Layer 3 of a small transformer language model trained on English Wikipedia (10 layers, counted from 0, width 128). Numbers have three digits each and are written without spaces.
A neuron's activation on a vector x is SiLU(gate . x) times (in . x), where the dot is the dot product.

Input weights of the MLP neurons that the questions are about. A number n stands for (n - 500) times 0.00076.
n8 gate: 450467640366457646320493745453519634619649513748474399516643680567586487577615260561503649447384366655510500481406477490549427503625572516679683533470484775211436539564526523418422506371533602556572618655473417731507613497713589729470602523497506477563359516536473310397612385415464407491481535725510394434478580413520474439510608448628585578575218519659360470413516449552366536568481
n30 gate: 390372451615489407803454563581493847522571456504370563542431586462580519546620519423492565369678515472637416504304251568598638370625310571441474409492434629489390418764507631572690522413654341327459436466515760383382564466552357511596560466305467757449504538606515566844386464558766463409580321471199549458427736316563735603388433478474474533630389757679619545581508649370590353441330
n36 gate: 414437454439335636588483367412484428519412581436507451513455513315713444413589315772544599494457345612284543359513533407546540443705565565448474577513461613688513556356483490557533516453754288282546394444439349679637520420490431684477389648513286614370470493450433513591326659373257565381433452357487603490487604413428497558556307487543549705549560510618415673271451713521421510474560
n40 gate: 609344356500608358419617500599350349522507309511471621772249637538549493568560411623405025448515288479725368673376316675444451746657489397534418575606544451645482600504533422767379393537578365433592458392462297680632466493489778252515301523522467426536500563526633544489593549428552424386406547514623665455496323515736597467522411482615651595478678353408430522515481320382626507664486
n44 gate: 289521669515408261659708517522605384587525448332567683457579602402586507529486639407355318540732468513647748528444303582464525464532465647556542332655486700468597656607522592681542555310390429741563402429598324511633332643663542361554586738357594409483468419464457510406471483695327347490514355421333700511682500403412335669677606409514585423518456456416437664514585593285465489402313
n66 gate: 275608411250504429496624546504705518620550582343511500655583239416420546518424670343390594663489543700573529566716447334663119478576500475477407507452468489493412798482532715531500597649572413583486572486507437446409413569313586429683662654557482496400622478612632458486526582441353588390409472483825438467514489352447594521425432575346378372375686275464440700672522493436464518168324
n76 gate: 542532601493327619633410422493425563366396462633424607478454700311603373520391522469428407299568532437548552574563389468615497653519560428409363387468631410497472354376523484459393629474430622545519579548314429436652484156424452459175374627550553633463618529676493444597491615497465534716550633589542654616408581678472461562541386396513620242472573475480396584406526228548595436447448
n85 gate: 511573531643798514590419373421393646367514338216351545665497507415532524372612609334603361362669531572687638381593542626496578553539479576429591384511562599430698375619537242536628399229283482241417579447760517553581335528409465360639608489407689555413368388472571603555425421571671377448578463426416535521540649370469546572677500338580587390330473537503483521643517649389594553699336
n97 gate: 456527470486427497685500197323474391506385523433497339520670375537483533470384224561480580578684609381711446361507490537573537429407263552439540460304666386487487741355541540463470817614503600570530305453619532393634403647523619601568596557399493539382622517717524572379607497407553688648481387619460587352571497493654242536497619319338520530484487378497575440357503458472427563601471
n115 gate: 497476582292531275538661446603503541571694408613490520663697630496249449592424500487475503623458548389309384473592637369614465676386493626357500573458534591403514713510625600592722364354500444524346487340433634750497347545524393585679607433419758302321349459403412764368540624377476443410503423357486639528500517595483566621483490667576695599442625739566541434584614523445352628588417
n154 gate: 523663610453283535447515735469530708741432504540289696580427496430695334566325572419291452464695591192799469699369609553279434341603534402360348561404645703458619636467463598602572449538667401413779579477465408435342508691492678325519703450440604485398379360523504593515357306471477351595338588338451634389639546455658412467489557308402477380470663321437354603459489496443765321481573
n162 gate: 497494503356522610572382469558537363543553416464568528516573503593465456510544346631519385692706462432529388625466581377484299449528428395662544326519611646513598534628650513497497479354585617547285560389407543554580465373566378414657653484682534690409381362481587432364458494482497623413424470576453643347600443478668465681475472149412372388226497564566457494432308543600347604441476
n166 gate: 460576599514287418493550513493467569494447536580635592480577480564560414442473557387280580456333331409356460342536388533670297422587480464546354668625493430636435378174626510503556490440626303656431201607402458543641497420583510451655484331451379589650546543460578448572444651263321552321497506372606657591692604484553724361497437615454609621457576519527261624500390349466546420425455
n189 gate: 473493562581546544671403318446412510452444386465490683659532651490483382456752464426732382469347592469427497641637477417473567325510424556552365343517425550298526345574477460494510532480573404520487425630547571620631677543503483549604599439581455454653605510257635111373435509535612549451571327506520383416401601412415430500556391624434411435644424519660562800526275551438675752562646
n191 gate: 419561500411568513609324617421636279541490490319382577448416570520328385326535474450484369345500432500656667506383449558458274697526654691384551627536424643580494548484691240344589565445758584658593460717464544565510425451339358541402437549731627522454551449500618396487572497500600352599434459506626630640512683465251364494519500596513513503369577512494484468478468428647439342589494
n212 gate: 635264543421625487475528350474448503436537595440568429488554608443792497465784478503551497468547696611425503376626352525606592395710546528592370368690497619401515556530395540328518413676456547494528326691332570356525701572332416466468573468643534466635447453450525576570567636497491564552663494572422604365569390497663638509559568534475574432478438485654362500488484623204547553531518
n214 gate: 582464587609484423468520513563458603519551398466429667422644481354582529589649526692586597381654646558637809683474461474493358540542477439368536611625408579526630481367339387593661453379578507607609641585467434549605562533587584455655643457414643317484374406422636599296430432603468541467358396626497526507556668440436441430284555776464561667519395462435394395478286704346626490663435
n226 gate: 503341623387526557374589622557372494443622539535535639477487523467585381267660487538530525561306565426769546570670513383624460457621539407575630454569573651445513429503512818520687494447500513594384491438420424507632700647695519644500445454685574568509575523251483146420430482478575653503604633632611497421594338513506598456597367403237510616590313516530506536389594594527639611474550
n251 gate: 650614284310694275524577666489463449426490234507452626659400476324580291567351310470493373484677541659385356416520524552684493605358620558440555315570503469579612507692375431616507487309524187559490333312652581323322423458593352466532477331432371462440393576729429517486617644427445500532651701607593591608457573514466528594565517585528623715449612410551599639574545487381552355449470
n281 gate: 553394474301546425543543571510367425264461461596693451483535375719693487392454361551571487432543460500630664587705768318457510497440612608585655437430442517460597454404640678566454557447387384338736384414510368453570647776543418367480423429455568435360408365370605623380435475430428306552625468439536520487433470497526410593470569366642602627624491627521445407513242673340592692481646
n283 gate: 543595516493513558461627439392490556584467513354448621368497398446596565594543523379389602264404566410397286586610432454388584654517493682391447766487313497602410451545424664497741608357467556497245403570473741457497480265418447503540302651516332356494369520656413613500388475602385336332465573627507517667532437458507563478405398555520252409539604621479432712571589592555605256487430
n284 gate: 566369321423683341396583417544410666570600597535685510487487373403543445267448526430373415543375369426457517735477549569625510547411312742491386540699446447471458692500431507545503538431703533725403302576587599513467477526578392490424619327231628477362477787411694500429494618418663449621506500588605503507506632462409572522630438539331432465584531431377529447513536636497419657285362
n304 gate: 475646545557640594566658613521507493510538442399541459311671663514612742688594507382496436303525649418437525740592479409469677493556227668381476591383343686420585455453414316494597564682535525622500305447550317349623493440347542630341663606439572441313486528671656643387397477413559377355263493527423465630527468613614482364583431376673369490314523577551631658592528561228427629548430
n8 in: 466454403372399383455432359453503551667699398629485367476435512531525539491637543470547606698491412445617293686590618589653779534506464488326454426395697546424598445550454363595714512423592430454449486466544642693589460555527533446392500547745329455386385585626603449530481460468427676551538432521515561417385447599437607515503288666436612596621494415564536472702436527426373573599544
n30 in: 503552650704457571637477420389503555542665681399494494457386435410421558593336608427507535503622572278507434265358497648401706487457523639440601368447545398614301630490462520469604446477674493402344488582624494497417589460278536372533463540567436500500467614638390253297339398428575561430506579269418434288677686362581596589581402299503370500769494547593439431513667516473546602484616
n36 in: 282473413572442626695408400583460527599627577324463303510526379414531607359456571507662314548629470484606510536573537510636534479337554440606503394671411599284345672628521540500293367606331595405530398571469319517493340422601402437418566545354583416519648328578448530550409382507581569497480500624300333678392531520497486421836584767490574653480719705386520595464287360377567571457451
n40 in: 652353404820531556581480352294648477455462481612626473504563331437687420429512403511362620482333303409535390556287393434628256567465646630482265348425379453261432369429520469523466310457620527616247544519457587383422426115627585659685554410367549722589462677620563545515635537359431447633586511444581555582660535739500527786408738664311619340607397619656469434485515672788469337443341
n44 in: 504753511579364527398374500628453299543562478727464478364656569507326263680636485422504752531445669538452597514410674478581522657485591366280478363355280633335583643686627430529442454585489526427806497603380625515240448448441482442504603418550493504496665452622579594514497305373577317456550539525496296292681370201151489382547602355361529631384451327614398622489419528514387504623422
n66 in: 493652484536601493445789729520382371582497676491580343604613561431621526454506555396675462393389652586673447639423616487588520322464339442533723769355595804494579513528489594615510575516435334562526651399732532529398686507484380545477692649481551564516545642539513506324422402634610395542462365613536477313657444382478484595423435494429590558529460472539442346551591466440658445312466
n76 in: 500443357399473581336439574485423378620470426535313399503543503476621554714596494637430375525639305641455591459594482530663509335599565518464497624634756334512532587515770593409515575606473416530444511400463582503500669572467721547430593656562618426376282509536304612465538545526557614467564529691389591561488406465509500488655595426512554444491720462604544591459587541517416623426486
n85 in: 461386571653443607472417448474353571677416468452673447268346620507496669391358632559667500369385667410396450379685662425336626507321521535349684557392503414518503635261535826362609541758525800418479584632217566403568550382532465535587737424434479637510291387611453406406452507438461528503472524363429382457514374430461514344443461412589496286444565305490584375351767662527550390556480
n97 in: 481274463396664628426478518583500368582479369380656442503575528421500558348376416530295569523565432424625148404518426460335509576600669582631596475742594381457500417557585432524558643463243547584546394746462630612472640397630330451434480361564433564577408636494468576701558459595355524529482371383547484491380506564675491524435549537441479680589346542605454494506355518578475534561426
n115 in: 550344437142514500598353396580542409621472497647553598425698468374507616500333372572886592647603415453386486517584672543713306342514391535536666593514465607564413507424563556271496452479518578560381366180449576593658468404638617687626570619517396451442377440621243490260491611394518448694479617620450289253729400618454532490500563514563623622468497548503490682452511603553433550517435
n154 in: 463413468704576432431515511384321561404478507577518464467454417189533554344515456451530560541478504438518482542507378438474230422621612461812649493552436628707536457663282500443547496200460138427594586584545387405544507665489616329603371692539543493479554362332263368353529796507319578422595454303478328585489474532442485589728616493623789450554490566473360284642504549490377653479723
n162 in: 552404557493404215405484440539601525578528500605608522532475573363574544572516513450435584401316561518645636447314567436349393784323331411450222539516409500465381663494599637458408565339564429538564327639444503590711435558660621475285473529710349459525545471371317437339549424537519619696646553460490332429404399578529413475567602481522551298659436503573592455666513546554385449475675
n166 in: 560595539369510466298337664500448735391477510624571721414544301343467637523454770532383405519639549491388500599477494447540563530652402432675265474613423503654487536506570562463494370579461431470367537497651407652493665226539330323557442527529361487695428372365617558726614267639431474424443560424470467493468490362412560417458409390337448646624403348485490394510310459372477599468409
n189 in: 566589428728566687621580468739452500555412490478614510447411458430374607637595368560363576389622438531434297634461273707596383463553562568461242526587516487752497428321430399554451516427408586533601292609296637503699464401543471497557374463477693588491500572233483545313676481519529712576465376643434427633395417606532546676363572442477337519448563456485464457535546386424490286552629
n191 in: 573597791497406428503509509677334593376518467447293422436538494506521488611542503582395293418436349557473528421438530573609515509494395419453349500445473430334473464312631581500473442588554524301404500591481606543521430415313494595368435420476450401314548569603407592479457583352729544407667438509609704524500558500506363291650533605205587554563584497536366527406431404469614385601604
n212 in: 409471648543425503343336262427350416351590541388506407526572606381432593530552325669553635479441429430513438519443625312620645457412577391402555565507560493490573539343634419321452575536451578448551555516576500754732552363587348652431391671487557606599571439474464268385393341388555595371503497728597418569528333440500386409355580231500285436455373534595443513361691506572571545529484
n214 in: 522651659394541454584427630410667456402525385625597671251518444570446428484415607482487524470529255441522541482339348446595657433402350612317547484494682487443512394586500387649547582452657693412516592506478540418379636500368390555605397388503485388494453412560417478506480348506663528503650625281497525551272360491488348518431478475456728450413377509506537506629421853538616409515485
n226 in: 584513439316348580401529525497617356576611522693487315345528458438445749480677342491510466382594445558516291412452685516487382500565478411298410441304497539503459577484457503272471422513490432291503598571470447461591383471590548399549539411860446487531516442678359604484463448689516626539469606575619227379618415371430529484397484398548513538411703788624535549591429593527526542519457
n251 in: 631599517524545465374355567419386198250321456533351334706556561336676585479490195252650487384490449580376451371641355469617323733627598439519606352410644500517557541623443228497426487435428565602605545682514550545400359579422405413514378622503617344612534609548514550634485477523418577782656606559442624351477458390382497493378605557357608584551441359550375572493480434392425545453395
n281 in: 628323352481560487494731379539618711571691550610773450370586626542257613568535652512484497521471415539497706463422632354319680564596494472412449481613565401459509323420472696418513601538284592478356395363481284586545608608554418410387562787627556406427535478475500379459472485466408323512555583604636513647479452438582468469453491503431500666437461610459441519401421488600355579341391
n283 in: 329698716360612560557649544605424338466456500441408725452272567428639586559647513599366460557481462684664584528575386391327367458539576288659535497455697377478431382544410564503471398529596555500563606510258615526406568526656707325298449461575535620506621497596451450742431503574570447349528364472490490500404309729506548416538665446490487500570503451395544564497561500503497503258485
n284 in: 423576598373637540608461431582522424762428308552462386385475620597490459568526599515594580362580465509452355358459286478602607584615335604488433455665416445300488681568511367478352439481430375529541609388347581449652404503554382394542551461463378481613427560423513497440452385276398403264571324543385478332497587569472278581440405437538592748509418436596421529441618509295402554775466
n304 in: 471625464537514367728663553647437461367461542469592454522379479504572525420403504705453275358507450595334362688535273320514551566511646450678282616485440453529742311409567382416209535511417756478607405612478584561623532399564539518434527825525525692373571618381591584581474619921546426573357594659464616380431511272784511535550386450568443514500647569375404597581557555423589572535517

Each question shows a token from some text and the vector x that enters the MLP there. A number n stands for (n - 500) times 0.011.

" were": 437427465456382526432482506478477322400645635434441461563491606445440644421464565403425479617401491451496339505662508488354364638564608487440539526550643380591602351491603542314592532439608451383565508664592413483413618508525486565326587453640449411444462477459541463583565477572463567606551628473427476314419397367414533435529585497479521412477580446453487589618569443579485345466526
The two highest activations, in order: n226, n284

" city": 470408602443439482405522485401471558394549465527495538437448366413542586539518514564471459586553417554645343464545451383600480567638419361534480446478484537398675370434229501317468426533547438547585627511395540486507459583568514444387591457463545360447473577565546458502610450616438485524634509445475637590750513666591473460578504599466407524580312501557521510579435417545447591429535
Which neuron lights up most? n8

"\n": 407567524470455477476487481542383376613585550467649471454447562496620502594482577478543548598361557528594498442583517390349519411567505510314646426621437502515492387378628262546616595420381500491534631557439621497411444560300456542435340447427526391583535460634543344491611549485396505604650520469581384469607544440556594499526573606573530521554414358463522530551589496568556464592426
The most active neuron and its activation: n304, at about 0.32

"man": 479344431486511484454425581495317475524601548521537555446597424478498484493632410384526622599494341422622489671427466405543490548464409395498446575492541354366545434421449523333429640394528465693649551500469498492453432370524545427501513539444451415438469519449626494421371428455546539419579579541730474649395488519379606545558505595493619393475429442472636557281586478464362527480531
The most active neuron and its activation: n8, at about 0.94

"ad": 597409477495548488412650368516576528373554645594529407419470563560412556568490514564559316515491426506575570536383398385441495415405414549616606677551486509537539509507502442418619466392630701598622580467587354352522351451413423589497325349541469506441472585404539394458545543530509660523496685513553560555539506464603488426531486407689413509365591482556530394366477458506454370532633
The most active neuron and its activation: n44, at about 0.62

"il": 502538416593443519582601523514506485546626379476525418506377618478421503559656490450591527544551554510579121570480511517377447492515469498531430543402646383596507384556477568510651549449530426579531387590545398393428514719567574459511424316418502368590530499580451392425584469460601568430544464436430313320476434459564453552636493421474586602528385734556512503424670521608457357522568
The most active neuron and its activation: n30, at about 2.8

"5": 379609440481529441506545657464514530521478522513297484304608445592383525594440601526586550518444548497503514613548500475441604489409521369449490433453495399533524512583620444211495579272376493360478727467268494534500359550440576485355509426525389455519551483569426533481447495559481539458438386440438481513467471658586506379444500537395506508379539455410660572360544429532501545502510
Which neuron lights up most? n40

".": 501426561459381565466486531435408479492412425566495506477308365404599441556545491537566486577395434590445383436604416537501247474500522303451440526431469555482635426429637469257505507410492632588481515494605705635527408574504415564403361500562516497512442409498501490444407465593351492698503413536464491460647459513485519572565551400554563334582389599520496435521522443557487464392485
Which three neurons fire most, strongest first? n162, n76, n226

"ant": 488471693539509434500476598424412428373400522580390519562660408415686575529453581496491504580537475580500591390434484493495458627555545369626483567511651472518556467381375567311395512357581430468542665445549516435547415522681347532468438561419546508494275687623497464415532410567531444543583493414605499381430466491574520412550446379454425587627609397601449410415509497525559407423639
Which neuron lights up most? n251

" His": 454436490488442523415513498486451541498578644364529568428489448447501506441498505382545441536504474633520646491495434621375443553344663494377552510473640500483501576586510537117539609522480474607494498589639545549596511480587386483521627626550468493449504477422427458509669393609518366574482428541628454472543394531542567464488592435574422467508488530555509497519533547555610394432465
Which neuron lights up most? n66

"est": 579343587473641578429631628420501429408486515530488550413631480536459461502495513503542494429579512516585569522356520354418486362514427641550616518388529500494530524577456582375472561409556486421498661443453377415432308466533475654477374336528455518549279610593589306421579351471558537585477566438473416493537574556484689513491498426527693451534595568615540479335597580503445415385549
Which neuron lights up most? n226

" illust": 485656428466638461348512460594547476371574503612466417470637531504624522380622459428427585601417336588501525543516537359569351487530379567497537498501566555461672493515535519467559323445519523585496588730415508632586787482631473413523593507521649477616606531581523478331534361560614435529349563438443331448513416647575534424545515501576500371530438392561579515549599504619365529582548
The most active neuron and its activation: n8, at about 1.6

"ued": 562541545639432422652466468438490512397618657546569591474598369595461617306495517654462491578567445514533536510591519412506555544636515452477663608541573431526364457217673516387476512693511420480570488621570555543440552566567363494427471464467420678450460396451530438454584394669467513562615554551390551436427492575518426369506457294547444503406631424564493592505437509516487396434477
The most active neuron and its activation: n281, at about 1

" Law": 413426476526474581382454478459554449396569777541396317502667366372458496440672313589443683442533508547481508597447358499512335555449461455512465600395478533430504558460522508345442544381699503645533576651635539667432341480380450375593569460512443472502457585579550446516467427312702531478536530472543520462548443583507526622498519609515425539516404455548563354374481527640573564515491
Which neuron lights up most? n191

"id": 594410515574711498507559574417526553519491569471520515453589610536568429609585556375528461539636612581637474501445440548311672440576359514478583564558299454448509375508534405288484546361469633508558505434674375475554603438618481610506586458574502392412549463670549464397526578577622556439583560585351356620462581683564503496527471585598486639407424446504620499533572522472581465632520
The most active neuron and its activation: n214, at about 0.66

" or": 469641402601458320440615514362565374431451626530487508427595482399590562528424499479700611544586419610541307292466377613483487571633545443402522443472534290526537540615478411435546473481396484522499424513518526552597322530495591526602667570606401412446603417627474555437552402585662482528615501565321467463552532545392402445547635505583598376556550528574461412631572566535520520373569
The two highest activations, in order: n251, n44

"M": 555507430536490604575433607450332524466555429499445472575457509520383545556520451464542496546489511589470470607466395408470569430518553544359433470428473466468638566445509439392361451634419372567446467450614483620575492596550385582432618561503512432605685428584347534526610377565473373555388479647433480417414531608499393432531355481518562434423117508487555481513537517548512432561386
The most active neuron and its activation: n304, at about 0.7

" north": 348606577559537375420604424524560452477531505536385617478489468504478591622397599587501522539597504583749458425577543397526560623550303408466417522435421569395392609471328400418513428492290457558586651509420606558623486498633667516431548395599425458506604451493473369438562453623481511493579483451391550499686431635439341577498486531411504397475414461588459414512497427646486541394647
The most active neuron and its activation: n44, at about 0.8

" ": 535584473467474501384489556415411536345410544475579500513485583611421599490519530523446627498501407486503677522494430435458494480571457643431436574406517531549569357502734447320451329368554545504479501362495593377545370475507504554459238294353439512435443576474457526445659469623469530491391426570452443614571423510530552546551500621458642508577475562373521503576494477511466554490370
Which neuron lights up most? n166

"4": 460728514468512443514587487640372446398428528539480609471286434535628608571489653613481524575514518537562493543383577521634499404388519351536486615413405527549433516577556573162504518542295552594444625479333606453444514465491567524443621472465437428485534552571466379523499433702449545629518428495539492472659505555531445524472644402543493483515486547454531375463544537619495541517525
Which neuron lights up most? n251

"9": 568437578669454543488563587422344503376564439428530444477568443377400561313523482558451461598555598667417636552528616444430453511374650566491549505437498520466587455440348469280434582461345579481427633354630632426515466559531454510387577465521591386443572537470468455395536295529396504485435322425451606389454558546586490344435551408546468443500631494403510425562499553542548396457571
Which neuron lights up most? n85

"1": 495437444472577530562594402449484583494514491525495501500475439457500319526503446512460478542568560628493472510487437638597496430405456572423507478535473530479522491419532429044491513418435628453505588454400624454575551489539460467459598452519470389459443546346654461439590490619539492414453483400497440450498574646615607380581492553422516491467435367489576458499562449553397482468477
The most active neuron and its activation: n284, at about 0.69

"0": 448547432542358509473569534479445508520544514520392582442626429598416393417561550413456653517454651538553425461611522602553556570445576467401584632470629502466612505478545393251510487367361573449477647426540552669481358573527531477418422533563458402334606454505592438434400474616414604404347340491468574395495555521534543437508398450405460425522525524399689438517641490595538455452583
Which neuron lights up most? n40

" families": 436487555476543567253605461474560303424421466505492652472421427398421596488469567667430580640567446555645482519500381466564441630510549369509523556654582449491591576554442495352437597425658518445504772539561568615445476390455452601540639412504655410473474512619546446436632418597341494440443584405524456472608449487523335550522419467478495432363507472553484531565397418512479532386502
Which neuron lights up most? n214

"-": 456753415476464389544451444469536390459453477575536570351468597497507514668433528555458483506417482499694563381387599408582481433491611434516590565587418471635420564540557459481397328484353378576386516478488675457545430505375676399587622374384434568465544541608552483503507396649508519526451379519539545453640559598465448426643646464466392421413521608574466419463540413696544574662464
Which neuron lights up most? n44

" sec": 523562518572524592612498443545576422570671628604375557509657522451445627424736354642561501567397568482382695457528511387509439593469436529469628448412489475557536409405399508456472615505622526497527504571364561588525514438558602550644669463390417563547537545619372375539548388549454414628396462502292321531407452653479601364548557539543456393517402429607570550582530684545429480419553
The most active neuron and its activation: n166, at about 0.38

" cons": 515630423421466464314589394357451455562533632615552689591568556324491574485605473725606546498355562577559716461535477495442537573499527414564530505376558503549600473462537502386511592508479479552528423512404617586460459375508422671602642622372601432380490585571356584446639312476578540550503544667387461487651528493581613419556370509472417466474425549551495504498572535622558419508484
Which neuron lights up most? n115

" to": 553554627381363398767478467491491567465483390533488628535649463370544621533433513680425521447566371485530535465392470616566330463526563483312476452499567391453459508379642506382461534535550598477544649376602545412548464527671570516528521449730543417486503465591479515515574523644483512657506473636474517628415457554486507411474593498560464425568510505544418507516321450650445515336590
Which neuron lights up most? n76

"6": 468508451495418487490606544483458432568402577468477600460639489483494499542478599536475576469496619628426579486525484604593586553383433404475578553424574436413545416495501419194525677437302532414581712504257585538522453648457560393342469520616458435514607555494500460501449443530434511423423388398376603411457546643541517495501461584465465555383497417430636474411686477545419525415601
Which neuron lights up most? n40

"–": 444683435447480564533495512418490592491398508446545441326485595670489578610372499593517584539554415404675483518403621321473546503545572647442478392450334423504450393480682476364420518307455472480408497459299591445543370429316564589482595375483448469502442544512410414361559354515496490416476352545443478506636492636544461552497613497465536594444499670541566493454490346692510559523567
Which neuron lights up most? n251

" White": 535311422483402553334434328591431382399519605466350529483586531483459599462508490592456493541641604553533396390474369607427414614612670452489484600543564412416370447579560561371507461517526607589469551508685506771484523481482589456454500427495454479462392476539532404406639446629469431424581477457766433401424525647323612540457647440550539525496406408583523526437523487618501550465569
The most active neuron and its activation: n40, at about 0.55

"3": 542677551534491421527516485625450333478493437630480558484417514488546506459510595545442473512463603529553522462470472479663476427404527309554504549452413466514392607555522548325582432575263534532551596446412632415287560418432550465481527294520427378551512633557544477549480355548533649540414519382501570440645565553577455438451613443609361496534588632390545267453584467668503369430533
The most active neuron and its activation: n281, at about 0.52

" from": 503435516634411536384422405433441470446698527518507649525472448461453522525473455584462514583421546648627428302420522602402427643538630590358461488439521437440434581468599370457536432335320546530586423466583520490504450532539679427512589525584527436465525377613568332532592436686502577669555506564471446530522478463338493552465572386503509383647527420533597544547406528646529438332618
Which neuron lights up most? n284

" average": 519492520643368536470618620477386401363499656402364708444456493365478614523647571566417550506557589564578444550644327437460446604489720532471606479615480523478615513527430530297545489642385539682503490599383510560531435533482476531467557482622458530461483396521526493457607450685557522524614466453457584459569612588364527364498545498517577487594473394579497526610350445412474515573502
Which neuron lights up most? n44

" where": 431478598540490442643459453455489446517509521575541430510531537521324494588473634524458511625433415576417358464560431571667468517560586490512492569331590566476514573580684481387557424472590573560385592444434526647610617454399308540495405385464450481539516464389535433468587718476539561699502579644383451632526415457520527525543455516473442365415335461603491446464608486515387395319581
Which neuron lights up most? n115

"%": 470568526618328526361523514424337331380449611444531477514506377400454683508387465484424478541557675700722464369605442409438551543515541407501592489451671384559514523532559543482538457419468508583374639488612648481477386514486592498429492322630541352562586515506526522495508366601421602454467465580503448275555542472456291472407458454478439499521611458447403480519416439562572573464654
Which three neurons fire most, strongest first? n97, n66, n226

"7": 468606430431412510435643492546457381658448460457276496475560439540429617535445713460492649488458616524511516499557514466507526536438529366479573621429444346581457443573617536204639469558418544538528619464468640447483409630555647509526437473452481415423586605609469418578514422579571560472421398427503530443414422669553503407491441622383501569478595506417529545509607408649359449440503
Which neuron lights up most? n283

" a": 592394544611312464560452456437435493480677619499521551460455406494489510398565565436428466627579535571515433451559373513470402589367574514338611389474660457480510495605522483262511580536446504586512401475578547437518476493562495438563671502684470523504494504471432390513728490620472533573438462506455406389476532557446557338535514365388477485540489512545495393571549525548533569470478
The two highest activations, in order: n226, n97

"sq": 412638583640480487502640411343541385476594520625485559425537542450550570469413531652530472524506605583618400492535509522434423522444530596539642433512553548374615574469333418496625424463432536603417536420540468455534435589586512532655631398509569485500510442527563316429535222698371435554323428519632428522645562478439303402528553420634395410525525473477494565522439539563556391576649
The two highest activations, in order: n85, n44

" with": 533571400526314646426499410512390392479611629509545610375475465497443524574534639624452558569565636596524482378602500556519343654517612464382547343522570511477614551608686479367511390525544572657485492505497408518525553505446436507460550515643546478499500355607455526479533606681491652591554529505413487273592417498351589503586574342584588430553580363578606412518432487513578446400534
Which three neurons fire most, strongest first? n76, n162, n226